Layer 13 of a small transformer language model trained on English Wikipedia (16 layers, counted from 0, width 96).
A neuron adds its activation times its output weights to the MLP's output. To switch it off is to set its activation to zero at one token and run the rest of the model.
A neuron's activation on a vector x is ReLU(gate . x) times (in . x), where the dot is the dot product.

Input weights of the MLP neurons that the questions are about. A number n stands for n times 0.011.
n29 gate: -2 45 21 2 14 -15 -10 -25 36 13 -35 -33 13 15 12 25 33 -12 26 24 10 19 14 0 -39 -3 2 -10 16 -38 -16 38 49 15 52 51 8 18 6 -7 66 -27 -11 27 3 25 26 35 -6 53 -30 -6 -28 -51 16 17 24 8 -20 -64 -38 -1 7 26 -10 16 -19 -23 41 -34 -25 -27 0 0 2 -31 -22 -36 38 -25 15 16 -27 -15 -23 -25 14 -53 0 -50 17 39 -7 45 30 -2
n41 gate: -6 0 -15 -32 26 34 47 31 -6 3 -20 27 42 -5 -38 31 16 2 5 12 14 2 -11 10 0 -48 9 26 46 12 -4 -58 9 2 19 -18 -16 2 35 -25 12 37 -24 28 36 -51 36 27 32 11 -12 -13 -14 1 21 18 -2 16 -13 2 -6 30 49 5 -20 2 10 -47 -26 31 27 -19 -53 34 -18 41 25 -2 -26 -31 -49 -20 15 8 23 -22 17 -57 -6 18 -3 10 21 -58 -8 19
n46 gate: -33 -15 31 -23 44 -5 -25 -13 -9 3 14 -8 -13 -57 47 19 -35 73 -33 36 -11 2 35 -10 -19 39 -11 12 -12 16 -44 9 64 4 -47 -11 -28 -3 30 -9 9 -3 17 -16 7 42 -48 -41 12 -6 53 -4 -5 -43 -7 20 -56 25 10 21 -22 20 -26 -12 -6 13 8 -3 50 -52 17 -4 -3 -1 -35 22 29 9 37 25 -23 -25 22 38 -27 10 -1 -22 8 20 5 16 -43 -50 -6 0
n49 gate: 12 -22 -46 3 -35 10 34 21 14 -23 30 -39 -20 -11 51 29 -41 -24 -38 -18 7 3 -2 14 15 -20 -45 17 -5 -2 -7 -45 46 12 36 39 -7 9 12 -12 16 13 1 13 -18 13 -13 -14 -28 33 35 44 17 -18 1 -8 6 -21 -32 29 0 -6 26 1 7 -41 -14 -43 24 -49 -6 39 -40 -46 37 -18 -20 -5 -14 -57 55 -3 2 -7 -43 -34 47 38 42 -63 63 -28 5 8 -2 -27
n110 gate: 5 -24 -52 11 -16 54 64 20 -10 -23 -6 -30 10 1 19 6 -6 -28 5 34 25 9 4 -4 20 -29 -32 -45 27 -17 38 -31 14 6 9 37 -45 -4 0 4 -48 -17 -15 9 -27 -33 2 47 -65 2 15 24 0 -36 -15 -14 -18 26 21 -16 -14 -9 0 -21 24 -47 15 -32 -43 -4 -8 -7 18 35 34 -20 -24 -24 -13 2 6 8 -12 -2 39 -8 35 28 1 -26 16 31 -38 4 46 15
n131 gate: -27 -31 -35 10 -33 5 -20 -13 20 -11 3 -32 -10 0 12 15 -36 48 68 -14 -31 3 -18 -12 -16 34 0 -28 -17 20 -20 -7 -8 17 13 13 8 20 -4 52 34 18 -22 -14 -71 -24 -60 -11 -47 -1 -44 -52 4 -25 -18 -2 -25 -21 -3 -8 45 5 -2 2 -46 26 5 -23 -20 -11 -32 32 -52 -19 -6 -23 29 40 18 -7 41 65 -17 -19 -2 30 5 -3 24 18 4 31 -49 6 -17 7
n167 gate: 11 -20 -24 -23 -20 -31 8 -34 20 -27 -7 39 -6 -46 -43 10 -28 37 -4 14 3 71 27 -1 -9 -1 16 -40 -24 4 3 20 -36 -15 14 -26 23 -5 11 -26 -34 -11 22 -7 44 -62 18 1 21 33 -24 2 -12 8 -28 22 18 6 38 -31 1 -16 12 46 -24 2 21 -34 -24 -17 1 -19 -21 4 -27 -35 -26 -1 19 -20 22 -25 -6 -29 -23 9 -28 14 18 -26 0 8 56 -11 -29 -34
n29 in: -5 18 -6 -12 33 7 65 -5 25 18 4 -3 -7 20 -43 -28 -1 -16 -4 -32 14 75 -12 32 -29 29 -11 -16 21 17 -25 11 39 -36 37 -11 34 37 -6 -7 7 -6 -24 -28 -4 30 3 -16 28 -31 8 -1 21 26 -10 13 35 -42 11 62 15 -3 -14 -50 -3 -46 6 80 -14 8 29 23 11 -34 -39 28 -2 -14 -43 -18 -38 30 34 -16 -28 -6 10 -27 -32 -19 -50 -3 4 52 -13 -23
n41 in: -7 14 -18 -19 0 35 -20 -26 -3 -18 16 42 -12 0 -38 69 6 9 9 18 67 6 -11 -17 -30 35 -21 0 -19 58 4 23 -11 33 -21 17 -7 -10 -38 23 10 11 -28 -28 16 16 35 3 -7 -24 -16 -12 5 -19 52 -25 -26 12 6 -2 -9 -61 -39 4 -3 -20 13 -5 34 -5 21 -77 16 10 6 -39 -11 -11 -35 -15 -39 23 15 -76 18 -9 45 6 -28 -49 10 -5 -19 19 15 22
n46 in: -16 -22 -8 -11 28 -7 -16 23 1 36 -9 65 -12 -52 20 -12 8 -26 -36 -22 7 27 10 80 45 -16 -34 -49 -35 1 -32 16 12 -3 -1 -38 -70 22 -5 -6 -3 -30 -47 -44 29 -2 23 -43 53 -13 26 -12 0 9 2 20 -27 14 26 9 -14 38 -53 -5 21 20 39 27 -3 -18 -17 9 -6 20 -12 -8 -33 19 -9 -22 -36 23 -32 -14 -7 -30 -30 25 21 1 2 -17 -88 -19 -40 26
n49 in: 28 31 -40 33 12 24 22 57 3 -12 -16 4 -1 -20 31 -60 -16 -9 -16 -11 -40 27 11 52 -6 -26 -34 7 20 -21 21 -77 46 -12 6 32 -6 5 21 21 -10 73 -38 -45 15 -2 18 -26 -2 7 33 -19 42 -81 7 5 10 20 17 8 -27 -9 -17 32 -7 -40 -28 -22 13 1 -15 1 -19 65 -18 11 -43 7 -33 -3 1 -15 -27 -18 -4 1 -3 -47 -10 -36 3 -9 -14 -33 23 12
n110 in: 17 -8 -17 22 8 19 -43 8 -9 -21 28 44 29 -31 -17 22 -6 7 -33 60 -27 18 42 39 -10 27 -19 -34 0 20 11 -11 20 4 72 -16 23 9 -33 47 3 21 -43 -2 -47 -7 -12 22 18 26 10 -19 -9 -17 -2 5 -28 31 -29 -6 26 -22 3 2 -57 17 10 -31 23 2 25 -58 -38 -8 -11 9 12 12 59 -2 0 19 -43 46 -5 5 -59 6 18 -40 -48 -41 -38 22 -18 -24
n131 in: -15 -69 -35 -11 -12 21 -18 -14 23 -23 -24 13 6 -2 -44 53 47 15 55 22 9 -6 -43 -5 -38 -12 -32 3 9 18 10 -16 21 16 -24 -4 -90 12 -26 -30 -28 -19 -18 40 -25 -31 24 -6 -8 17 0 -8 28 -2 -34 27 -51 -12 -18 -4 22 -42 -6 20 -81 11 -26 -24 23 30 -5 10 17 -47 -33 -18 -19 50 -14 -16 3 -21 62 -2 55 2 -9 -30 7 -5 43 27 15 -6 -1 15
n167 in: -16 7 10 32 -23 -24 -35 -1 -18 -45 6 13 -3 -55 -3 16 -36 -15 4 30 16 7 5 12 -35 45 23 -26 -28 -26 22 -20 -41 40 50 -22 -37 -15 13 -27 -7 43 12 0 24 25 -10 17 25 -13 11 5 8 36 -10 -30 -37 -20 -15 -24 -13 38 -15 23 33 -51 44 -7 5 -3 -30 0 -31 -5 -19 28 -7 -48 -14 7 -50 -49 45 -3 -69 -19 38 18 -16 14 -57 -22 23 2 35 -8

Output weights of the MLP neurons that the questions are about. A number n stands for n times 0.0048.
n29: -31 -24 -2 -28 34 35 53 14 -14 36 21 -27 -10 -29 -24 11 16 -28 24 0 -23 -3 11 19 -15 -44 6 11 -7 -38 31 -4 11 50 -19 35 26 -20 -25 -45 -47 -8 -32 -14 -17 -28 -69 -32 -14 40 59 -19 15 12 6 -32 -25 34 -7 -18 -9 58 7 -14 -16 0 -79 -19 10 -33 -13 -1 42 15 3 -26 -13 -2 40 -50 11 83 -12 37 -20 -28 -19 0 9 -15 37 -39 -53 -11 25 15
n41: 6 15 2 29 -17 -61 -15 29 -22 20 23 -4 -33 -4 16 -57 -8 21 -7 -57 -43 -12 8 32 27 -10 -12 -14 11 -44 8 19 10 -11 -3 38 -12 -16 48 -11 2 -28 -24 36 -31 10 -16 9 -17 46 48 -27 -45 45 -7 -23 91 41 6 -30 22 64 0 -4 -11 -32 -9 8 -30 -27 -8 94 3 -11 -23 38 -15 12 27 6 30 -18 -16 39 -23 -5 -59 -21 -2 65 52 -16 -31 16 -17 -41
n46: 57 -13 44 -9 -9 8 -25 -26 -7 -69 -65 1 -9 -16 12 3 -21 58 11 58 33 -46 24 -7 39 16 3 2 -60 32 -1 60 -15 45 -56 -20 8 -40 54 -14 8 -23 55 -10 -20 30 3 -7 21 -18 -8 16 8 10 35 -56 9 30 -3 14 -22 36 31 -26 35 -9 3 0 4 19 -21 -14 26 0 32 28 20 7 -58 7 1 7 62 -37 -53 19 -19 -13 5 2 55 49 13 36 14 -34
n49: 36 26 1 27 21 42 -43 -33 -5 -5 26 40 -21 18 -41 16 -35 34 57 2 5 -43 12 -14 2 56 -13 -23 -19 11 -71 14 -18 31 86 24 6 -5 25 2 0 11 -4 6 -2 30 -38 14 -66 -33 58 40 1 6 -12 28 -14 -29 -26 13 -12 35 33 20 -9 -16 19 -57 55 11 -27 26 -71 -6 -32 -15 19 -24 29 -2 -34 38 -8 7 5 -39 4 -45 57 -42 25 -9 -3 -31 17 -11
n110: -25 17 -2 -22 -40 -12 27 1 24 -2 9 34 -30 21 2 3 -10 -57 -51 -21 1 -22 -47 -37 30 -36 45 13 -49 15 21 -30 -28 26 41 30 19 12 7 -33 9 -11 44 -19 -19 12 0 29 -5 -2 33 -11 5 0 33 2 -29 -1 5 52 -50 -3 6 -7 -15 52 -5 -8 -14 36 55 -57 -23 54 -12 37 57 -55 42 5 6 -48 -3 6 32 -13 -56 -20 -54 6 -10 -12 35 41 -38 25
n131: 19 -12 6 14 -4 -10 -7 15 15 -38 39 24 -26 50 -1 -38 -27 13 -4 -31 3 54 -5 -9 52 19 -4 37 -21 -41 -16 50 -19 -10 -24 -11 -16 37 7 20 -16 -11 3 -14 -8 44 -9 20 12 -43 19 50 -17 13 10 -10 9 -9 84 -13 -61 20 -28 -4 65 23 37 15 -34 -19 52 -59 -19 -1 -22 43 -30 2 32 53 -9 -47 -6 -17 -62 -23 19 3 6 -37 -62 7 15 15 19 -9
n167: -15 -15 26 -36 -11 -2 -28 -31 8 -17 -47 21 6 4 -27 36 -8 1 -43 -23 61 -8 -12 -7 -22 4 -3 -15 -15 11 -56 7 -10 -37 -21 35 14 -29 -24 30 27 -46 2 2 -14 -34 6 9 -35 14 -18 23 -11 1 -15 16 -49 22 -29 5 49 -35 3 -28 -20 26 -44 -54 -10 40 25 -37 12 21 -16 -1 -5 19 -2 -18 -32 62 5 26 46 21 -46 -43 -9 20 64 17 8 48 -43 28

Each question names a token from some text and the token that comes next. It shows the vector x that enters the MLP there. A number n stands for n times 0.056.

Then comes g, the gradient of the next token's log-probability with respect to the MLP's output, scaled to length 1. A neuron's effect is roughly proportional to its activation times (output weights . g). A number n stands for n times 0.0044.

"C", then "lev"
x: 3 10 -24 -7 5 21 4 -10 7 9 -7 -11 -17 -5 -28 -26 -4 -17 21 19 -22 6 -29 40 -18 -3 -3 13 5 -24 -10 -2 -18 7 -32 18 11 1 18 14 16 -28 -14 9 15 7 -6 5 1 3 16 3 3 -7 -7 14 -5 8 -32 -14 -84 -1 -5 -47 12 5 13 5 8 -13 -5 -21 -5 6 13 -21 -11 -1 8 12 -10 17 5 8 -43 -3 -1 -11 21 -20 18 -2 25 17 1 -11
g: -28 11 -19 13 12 42 -50 -29 30 38 5 6 -22 -34 2 51 11 -6 -18 -14 3 -14 -5 -19 32 -14 -41 4 -8 -25 18 4 -15 14 -38 0 -17 2 -11 -54 -26 19 8 20 27 36 -25 6 -2 11 3 16 9 -14 -4 31 11 22 23 17 29 -3 11 19 5 -47 -1 27 -12 -16 21 -8 -15 14 7 -47 -26 5 11 12 -32 -37 12 17 0 26 -22 -10 -32 -26 -14 -29 -11 60 33 12
Which neuron, switched off, lowers the next token's probability most? n29

"en ", then "on "
x: 10 12 -25 1 -12 26 -1 16 10 -15 -8 9 1 -6 3 -2 2 7 18 -17 -9 -1 -21 -23 9 -5 -25 16 -19 10 -1 -27 19 15 8 9 34 17 16 5 28 -1 -22 -12 -4 -5 11 -8 3 4 13 -5 -24 -23 2 3 95 58 -22 -5 4 2 0 3 -4 -6 -9 -8 2 7 16 1 -1 6 10 34 12 -2 5 -7 -18 -6 7 13 1 -14 3 -9 3 -20 -1 -13 34 -4 -29 -23
g: -8 -15 -12 -10 19 9 14 -34 -32 15 -27 -44 1 -9 2 -4 -16 -1 0 17 9 20 3 -6 -6 7 -18 -19 45 -4 13 -20 58 30 38 3 -32 -4 28 21 4 13 -16 -22 2 5 -14 11 15 1 18 32 23 -4 0 30 27 -27 -1 9 1 18 -11 -24 51 7 30 -16 38 39 28 -51 -6 -10 -5 1 -13 -25 18 6 -10 22 -43 5 65 52 -12 -14 27 -25 -21 11 25 -43 17 20
Which two neurons, each switched off alone, lower its probability most, in order? n49, n41

"gr", then "assi"
x: 4 15 4 17 1 5 6 -27 -5 21 -16 -18 22 11 3 18 2 -7 2 23 -11 -24 -16 -43 -1 -18 2 -20 -2 -5 16 36 13 -18 13 -12 16 8 2 14 -24 -31 -2 -27 -32 8 -10 17 14 8 53 35 -1 -14 -19 2 0 -2 -32 -14 -17 3 -18 -4 18 3 -8 -23 -28 9 13 -35 2 -17 3 -20 4 27 -19 8 -28 19 -3 -5 21 -14 -13 20 32 -16 0 -13 20 13 -7 -18
g: 35 22 21 64 1 -10 16 -21 3 31 6 41 10 34 -39 24 -39 -24 -1 9 -9 -15 -22 0 -42 0 -22 20 2 29 -8 25 -12 39 -6 -11 -21 -8 -7 -32 -52 -9 4 5 5 39 14 15 -8 44 -28 -1 -1 -16 1 10 4 -20 1 -16 -10 19 30 -3 -41 -14 56 28 41 -34 11 21 33 -24 -23 -5 -12 -18 -5 1 24 33 8 19 -15 9 12 -45 -11 -12 -27 5 4 17 -1 -11
Which neuron, switched off, raises the next token's probability most? n110

"us ", then "making "
x: 13 14 0 -8 -10 0 -1 -23 8 -29 -8 13 -16 13 17 5 -13 33 13 -2 7 19 -20 -17 1 4 -12 7 -6 18 -16 -1 -4 -19 0 -40 13 -2 -20 4 18 -19 -9 -13 0 12 2 12 0 -17 -11 9 -2 2 1 22 93 46 -4 1 -6 9 -20 -12 3 8 3 -37 7 8 32 -16 -12 4 -25 2 -9 -14 -19 6 -15 -9 -8 8 -27 7 -12 0 -10 -42 13 14 13 -1 -15 7
g: -40 3 -7 6 -11 -13 16 -21 22 7 17 2 -4 53 -41 -13 -27 -28 2 11 -26 3 22 -7 -14 -9 20 -4 28 -40 21 14 36 0 3 -2 23 24 -36 -10 19 7 -27 -5 22 -24 -30 19 -40 -15 -13 27 -4 -27 -23 -12 -10 -38 17 35 19 -15 -7 -27 18 28 -10 17 23 15 -6 3 -3 0 -9 -37 10 -5 8 58 -20 9 2 28 -9 28 -6 40 -11 -26 62 -47 -14 5 0 54
Which neuron, switched off, lowers the next token's probability most? n29

" ", then "| "
x: -1 0 13 -8 -4 21 19 -14 18 -38 -15 29 4 -6 -20 25 -3 38 19 -21 2 19 -7 2 5 20 -27 -12 -2 22 -2 -15 -14 32 -15 8 -9 26 8 7 31 5 3 3 -17 -32 15 1 32 0 -23 -7 -13 9 -9 22 22 55 19 -26 -11 6 17 2 -13 2 4 -28 -15 33 15 -12 -30 -20 -14 25 8 -4 -18 14 -27 0 0 13 7 -4 -29 12 3 -4 6 2 30 5 -2 -10
g: -15 38 19 8 34 -33 -4 13 8 14 -51 0 7 4 -23 0 -1 4 -46 -9 -43 -33 40 -3 34 18 -15 -18 -7 -4 -39 13 -39 22 10 -30 -19 28 21 -27 29 -4 29 0 -4 -5 16 -17 -14 -25 26 -31 -41 21 15 -27 -4 -8 -14 -13 4 -28 -15 22 -30 -52 6 -30 20 -28 3 2 -50 -49 15 18 -15 20 0 -19 -24 15 25 -31 19 11 27 -10 8 -35 9 20 20 10 3 -1
Which neuron, switched off, lowers the next token's probability most? n41

": ", then "The "
x: -13 14 -23 4 -27 16 21 -11 -12 -14 4 5 0 -1 -8 -15 2 8 12 -22 11 36 -12 -3 28 0 7 -6 11 19 6 -19 3 6 6 -20 -2 -3 -13 -8 29 -16 -26 -9 -28 -12 8 -7 1 -14 3 3 -16 4 -25 18 54 40 -4 17 15 10 -25 -2 13 -9 -28 -18 9 18 28 -28 -10 27 -11 59 15 -6 -7 -8 -6 -9 2 28 -37 -7 -4 -17 1 -23 -2 1 27 -13 -19 5
g: -3 19 17 -28 52 -12 -1 -11 13 3 -9 -1 23 -22 30 1 49 40 25 -16 6 -4 18 14 23 -27 -6 -36 13 11 0 -21 27 -12 31 -13 -8 -41 -14 -13 27 14 -21 29 -16 -21 -4 -37 12 23 31 -24 -41 54 -2 -22 -18 3 35 -6 11 9 -9 -5 38 20 7 -44 -41 17 7 -11 -19 -24 49 0 22 8 1 -3 -30 -15 -8 20 -9 -13 -40 -13 -39 -43 -2 24 -29 3 16 12
Which neuron, switched off, raises the next token's probability most? n41

"has ", then "comm"
x: 22 12 5 -19 -3 27 -5 -5 2 -20 -2 4 16 -5 9 2 2 -8 20 -9 19 9 -9 9 -1 -7 -24 16 -14 22 -16 3 6 8 11 -35 7 -1 -42 4 30 -25 -1 1 -5 -1 -20 18 -16 -15 -25 -5 -3 -1 -25 -7 76 31 -16 -6 -7 21 8 -14 -17 8 0 -16 15 32 27 7 5 -12 -30 -18 -11 -20 -24 -13 -10 -1 -14 5 -24 22 -10 19 7 -33 -5 14 13 18 -29 -8
g: -9 -16 4 -29 -21 7 -18 34 12 32 -30 10 -18 -9 30 -9 -2 47 -6 -29 -7 7 -29 -18 41 43 2 9 -10 51 25 -7 -5 -4 4 20 0 -44 -15 13 -5 31 -49 -12 21 33 17 -14 -15 -8 20 -19 14 11 3 -35 40 -15 5 22 12 -6 -13 42 -34 -14 17 42 -2 35 2 5 16 24 34 13 45 -38 4 38 -32 6 -21 19 -5 -6 -33 -19 27 -5 -7 -17 27 31 -10 -18
Which neuron, switched off, raises the next token's probability most? n29

"== ", then "Career "
x: -15 -16 24 -2 10 27 5 9 17 11 -4 -9 -15 -12 -9 20 9 3 16 -17 -15 -9 1 -9 7 3 -9 7 -16 44 -6 9 -13 31 12 -15 22 5 -25 13 44 -8 -25 -7 -23 -19 -23 -30 13 24 -12 6 -32 -22 -31 -3 39 27 2 9 -2 -4 5 2 -4 -1 -14 -9 9 -33 -1 14 -31 -14 20 31 6 -16 3 -2 -28 -12 -14 32 -26 2 3 13 -4 2 -5 7 29 8 -26 -31
g: -38 -38 -10 18 19 -32 33 3 14 -27 47 -31 -7 47 -19 45 5 -2 17 -28 4 17 -17 -2 15 13 -47 29 48 4 -15 -17 6 -47 2 -2 -39 17 18 4 -24 53 -2 31 -43 27 -15 -3 -30 11 -24 10 29 -27 -2 11 -32 -20 -14 40 -13 -38 2 11 2 -6 -9 -14 -1 -22 29 -2 -31 18 -1 6 27 7 7 -10 33 -2 15 -11 15 21 -11 16 14 -10 23 15 -29 24 2 -18
Which neuron, switched off, lowers the next token's probability most? n46

"High ", then "School "
x: 9 -10 -3 22 -6 58 16 5 -19 -9 -30 1 -8 -8 -12 6 -4 -5 29 -28 -1 -11 5 -22 2 -7 -22 2 -15 13 -7 12 -12 28 3 -9 12 6 -6 -5 15 -27 12 -10 15 -16 6 -20 -10 -11 -6 11 -10 -30 5 6 60 18 6 12 8 -20 -2 5 14 7 -42 10 -15 3 3 -28 -6 4 23 -10 4 17 -18 -5 -48 5 3 19 18 -23 18 -15 17 11 19 -5 21 24 -25 -29
g: -1 -43 -14 17 3 -17 -38 41 41 -15 -13 6 -17 40 -17 14 16 -42 12 15 -14 -31 12 13 12 5 -27 4 30 -13 4 27 -9 -4 -19 6 -13 9 -15 -14 19 59 -15 -16 -4 -10 17 19 -8 -5 11 22 1 -27 -26 32 -40 10 -4 -13 -14 12 -7 -24 19 -21 -32 14 -49 -24 10 9 48 -27 6 -40 -29 70 10 -3 -23 7 24 13 -2 51 9 2 20 -16 -5 9 12 -28 8 -36
Which neuron, switched off, lowers the next token's probability most? n110

"ō", then " "
x: 10 15 5 31 -8 31 3 7 12 10 14 39 29 3 11 0 -9 -5 -13 -11 20 3 17 11 -4 -10 9 -1 -3 7 17 -19 13 -6 1 20 -3 10 -7 -2 7 -23 -33 -58 -18 -4 20 27 32 -3 13 -2 -15 -4 -4 14 -16 32 -27 -5 -28 -15 -18 -13 8 -20 -31 -39 2 -5 21 -3 22 14 -6 6 22 25 21 12 19 14 12 13 4 46 12 26 4 -17 18 -9 13 -9 -4 3
g: -13 -18 8 10 -34 22 10 25 13 5 18 24 32 -13 -7 3 47 4 -39 -24 16 -34 22 -23 15 26 -1 -21 8 29 21 -3 -28 22 1 0 -44 -30 -34 12 13 31 -14 41 -10 14 -6 42 -9 6 -25 16 -18 3 -41 14 -30 37 26 34 6 -3 -21 58 46 5 -22 26 -44 23 21 -10 13 -13 13 32 -10 -26 2 34 46 12 -11 -4 24 -20 -1 18 2 17 -2 24 -13 -1 7 23
Which neuron, switched off, lowers the next token's probability most? n110

"four ", then "episod"
x: -18 1 -12 5 4 18 11 -19 -4 1 -7 -1 -22 2 -2 -14 -17 18 13 -24 -14 -10 -12 -5 15 0 -22 2 -11 35 10 -23 -13 38 -5 -16 17 -3 4 7 3 -12 -7 -4 -23 10 -3 3 8 22 -21 -27 22 -16 8 0 54 61 9 3 3 -15 23 -4 20 16 -26 -16 14 1 -1 -3 -17 1 3 -21 2 -19 -30 22 -21 7 -28 34 4 6 -18 16 12 21 -6 36 34 11 4 -9
g: 24 10 -1 -11 -41 -15 13 -20 -5 8 -6 -21 30 -25 -16 -14 -13 0 -23 22 51 -34 7 13 9 10 1 -36 13 -21 -13 11 -42 2 22 -2 18 7 -13 6 -1 -5 -19 -12 31 18 -31 21 27 52 19 -43 -13 17 -17 -7 -21 -2 22 -10 17 -14 -1 -45 29 -29 13 0 -35 27 -53 -6 -24 -51 -3 -37 17 29 0 4 -14 -20 16 6 6 -31 -15 -52 17 -58 25 -19 3 0 -3 24
Which neuron, switched off, lowers the next token's probability most? n131

"ry", then "st"
x: -21 3 -19 12 -4 36 -7 18 19 5 5 27 -2 14 -33 24 1 -13 14 0 3 5 -27 -8 -28 -3 0 38 10 -12 4 -2 9 20 -27 18 -14 -4 32 10 28 -11 -4 -49 -10 22 -18 -10 28 -15 10 5 -6 -15 23 -21 -1 1 -16 -12 -13 -9 -8 -25 -23 -8 10 -21 -22 30 9 8 0 14 17 10 -11 30 -11 -10 -10 19 -17 6 -3 29 -6 20 -17 42 14 -3 6 17 -9 -33
g: -28 -6 -16 -56 -15 22 -14 39 -2 11 31 27 6 -21 27 9 25 -15 -36 25 4 -4 1 -2 -3 17 -19 29 -5 -20 23 20 -12 14 -12 -28 7 -16 29 -18 -8 -26 5 12 -31 17 -30 21 -54 -21 7 16 -6 -12 15 -18 -4 31 -30 15 32 -22 49 32 39 -38 -15 -23 -3 -5 -3 -2 2 31 2 -10 -38 -36 -3 33 -53 -16 -32 2 -3 -19 -13 36 -27 23 -15 1 -28 19 34 -15
Which neuron, switched off, lowers the next token's probability most? n41

"al", then "ch"
x: 7 16 -16 11 -10 10 6 -14 9 4 -10 24 17 21 -29 18 7 1 -3 -27 -5 -4 -14 6 -9 -7 18 21 21 -21 -10 -13 13 -5 2 44 8 3 18 24 -17 8 -31 -52 10 11 -15 -13 31 -5 55 4 -15 -1 27 11 1 -13 -38 -30 -28 -7 -16 -15 -14 11 -17 -20 -7 6 11 -13 1 -10 11 -27 -4 16 13 -10 22 28 0 -10 5 33 3 24 7 2 10 -2 2 7 13 24
g: -25 14 37 -26 -17 11 -13 36 20 -28 3 28 -4 -30 -11 13 -21 -10 -8 -15 11 14 -30 -27 -14 -14 -24 33 10 -4 2 -4 39 -9 -19 15 -30 46 7 10 43 -24 18 -27 -30 15 14 4 -16 -6 55 -33 39 42 10 -10 15 24 2 -14 15 -28 33 16 -14 17 -33 28 25 -13 -24 23 33 40 19 -24 25 -8 -49 -16 -2 -54 -11 1 0 13 -4 1 -20 -3 41 -13 5 -10 2 -15
Which neuron, switched off, raises the next token's probability most? n49

" ", then "|"
x: -3 1 23 -1 15 25 17 -18 -4 -39 -18 28 -3 -4 -9 15 -14 35 16 -19 9 3 -15 2 -6 10 -26 -5 -7 26 6 -14 -16 26 -22 20 -7 21 7 16 22 -8 -5 1 -9 -24 7 15 29 -3 -34 -14 -2 0 -6 21 28 51 19 -24 -20 2 -3 -8 -20 10 9 -26 -8 34 17 -7 -30 -30 -8 30 15 -9 -9 23 -27 1 -2 9 15 -7 -28 11 -1 -8 4 9 33 13 5 -8
g: 14 -44 -16 -16 -34 29 9 -13 -7 -17 53 1 -10 -19 35 -5 8 -3 41 -4 42 24 -28 8 -34 -14 11 16 12 9 34 -12 38 -23 2 20 15 -31 -14 21 -29 21 -29 -2 1 -5 -13 21 17 23 -26 26 36 -20 -9 28 4 1 12 19 -2 32 13 -28 30 59 -11 35 -22 31 -1 -1 48 50 -8 -16 15 -17 4 4 27 -16 -28 22 -26 -8 -30 -5 -11 31 -19 -12 -33 -5 -10 0
Which neuron, switched off, raises the next token's probability most? n41

"i ", then "T"
x: 4 6 -15 -9 -2 15 -3 3 -9 -11 14 12 -14 4 11 -9 -12 13 20 -7 2 8 -7 -19 0 -14 -17 16 -16 -11 12 -29 15 9 -2 17 33 10 23 -7 13 -12 -24 -18 5 -11 4 10 24 3 -2 -18 -16 -21 -2 1 68 60 -19 -2 7 -8 -21 -2 -27 -26 -9 -20 -3 -1 27 -20 -1 -3 5 60 5 10 7 13 1 -7 20 6 13 -23 1 0 -12 -15 13 -2 38 1 -7 -28
g: -12 -31 -45 -28 -19 12 -17 47 -8 27 39 -19 3 -14 46 -16 20 -11 4 30 19 18 -18 -2 -11 6 -29 18 7 29 18 12 10 5 26 -41 47 -5 -10 55 2 -28 -4 -4 26 -24 29 0 26 8 15 -3 -15 -11 -5 -15 7 -20 -16 21 3 -16 10 -34 12 -34 -19 0 11 -4 -19 12 -7 26 -25 6 5 -31 -20 -5 18 -4 30 1 -24 -53 -18 29 34 20 37 6 -22 26 65 11
Which neuron, switched off, raises the next token's probability most? n49

"a ", then "hum"
x: 11 -5 -4 -8 -2 24 -14 1 26 -5 19 15 -12 3 16 -9 -39 5 18 -30 1 7 -19 -5 6 -2 14 14 -12 40 -8 -10 -18 -15 -9 -16 -4 -24 -13 -11 -17 -5 -16 -23 1 -6 -4 16 27 -3 -1 -36 1 10 -7 35 68 24 9 -17 9 -2 7 8 -9 11 -26 -13 26 0 10 -32 -15 41 -2 -20 1 4 -7 10 19 -18 4 10 13 -16 3 19 29 -8 8 1 38 -4 -14 17
g: 23 5 -2 5 -5 -3 11 0 5 13 16 18 32 28 -37 -8 14 22 -20 14 26 -21 3 42 -23 -18 4 -6 -14 -1 8 10 -9 -21 5 -16 0 -1 -34 76 -60 -22 11 27 10 12 19 -14 0 15 -7 -20 11 -41 3 3 -16 -32 13 -53 -46 17 19 7 18 -9 2 7 -24 -12 -16 24 -19 9 15 -10 -11 -15 -5 10 -1 -34 73 19 -23 -24 8 2 -41 -36 -6 26 -11 -4 -46 -35
Which neuron, switched off, lowers the next token's probability most? n167

"L", then "w"
x: 22 4 -9 -5 -29 26 -5 -7 -23 5 5 -1 -4 19 -5 0 -8 4 0 8 -2 -24 -29 24 12 -16 0 5 0 -26 -14 2 -19 19 -17 19 -8 -6 10 9 12 -39 13 27 18 -34 15 -8 8 0 -6 12 -12 -18 -26 9 -2 23 -22 9 -66 2 4 -65 4 21 2 10 -8 28 6 -26 -17 3 -24 1 7 11 -17 20 -4 23 3 27 -1 -1 -16 6 -1 24 12 -10 12 -17 6 -5
g: 23 0 -4 -15 -10 -31 -40 -12 40 4 28 23 37 8 6 21 -21 -20 2 -25 -69 8 -23 20 1 -7 44 0 27 10 -4 -2 4 16 16 12 30 28 15 2 0 -30 -10 -44 28 -2 7 17 -50 -26 1 -22 29 3 15 -23 26 2 -1 24 -28 -11 37 8 -12 -7 -35 -69 49 7 2 -22 -19 16 -28 -28 7 12 33 -22 -22 -20 -16 -2 22 12 6 2 -19 23 20 -28 -3 7 10 28
Which neuron, switched off, raises the next token's probability most? n110

"My ", then "Her"
x: -11 2 -13 19 2 -2 3 -15 8 20 -9 -9 -22 -9 6 -7 3 8 31 -30 0 7 12 -5 -2 3 -16 1 -5 0 -31 19 -24 31 7 4 -1 -4 -2 -10 0 -12 20 -24 -16 -10 -29 -24 -7 -12 -3 -2 -12 7 0 11 56 33 19 -11 26 -6 24 3 13 -14 -54 11 -7 -2 4 -8 -50 -19 7 -14 4 -9 -19 -4 -22 -2 -1 26 -16 -30 -1 8 -16 15 40 8 29 4 -25 -21
g: 27 -31 12 6 16 -33 -10 1 -2 5 7 28 8 28 1 -23 4 -49 6 -1 8 55 -2 26 -5 32 -1 40 -36 32 -1 10 -25 -6 -46 9 13 -11 1 -22 -20 10 -4 -15 -19 64 15 -31 -57 8 -4 18 0 -19 -11 -10 -13 -11 30 -43 -21 -41 4 4 5 15 11 -40 45 -12 -10 -31 3 10 12 -20 14 -47 8 -22 -19 -8 3 -24 2 2 -32 -29 -9 -5 -33 -38 8 14 -21 11
Which neuron, switched off, raises the next token's probability most? n131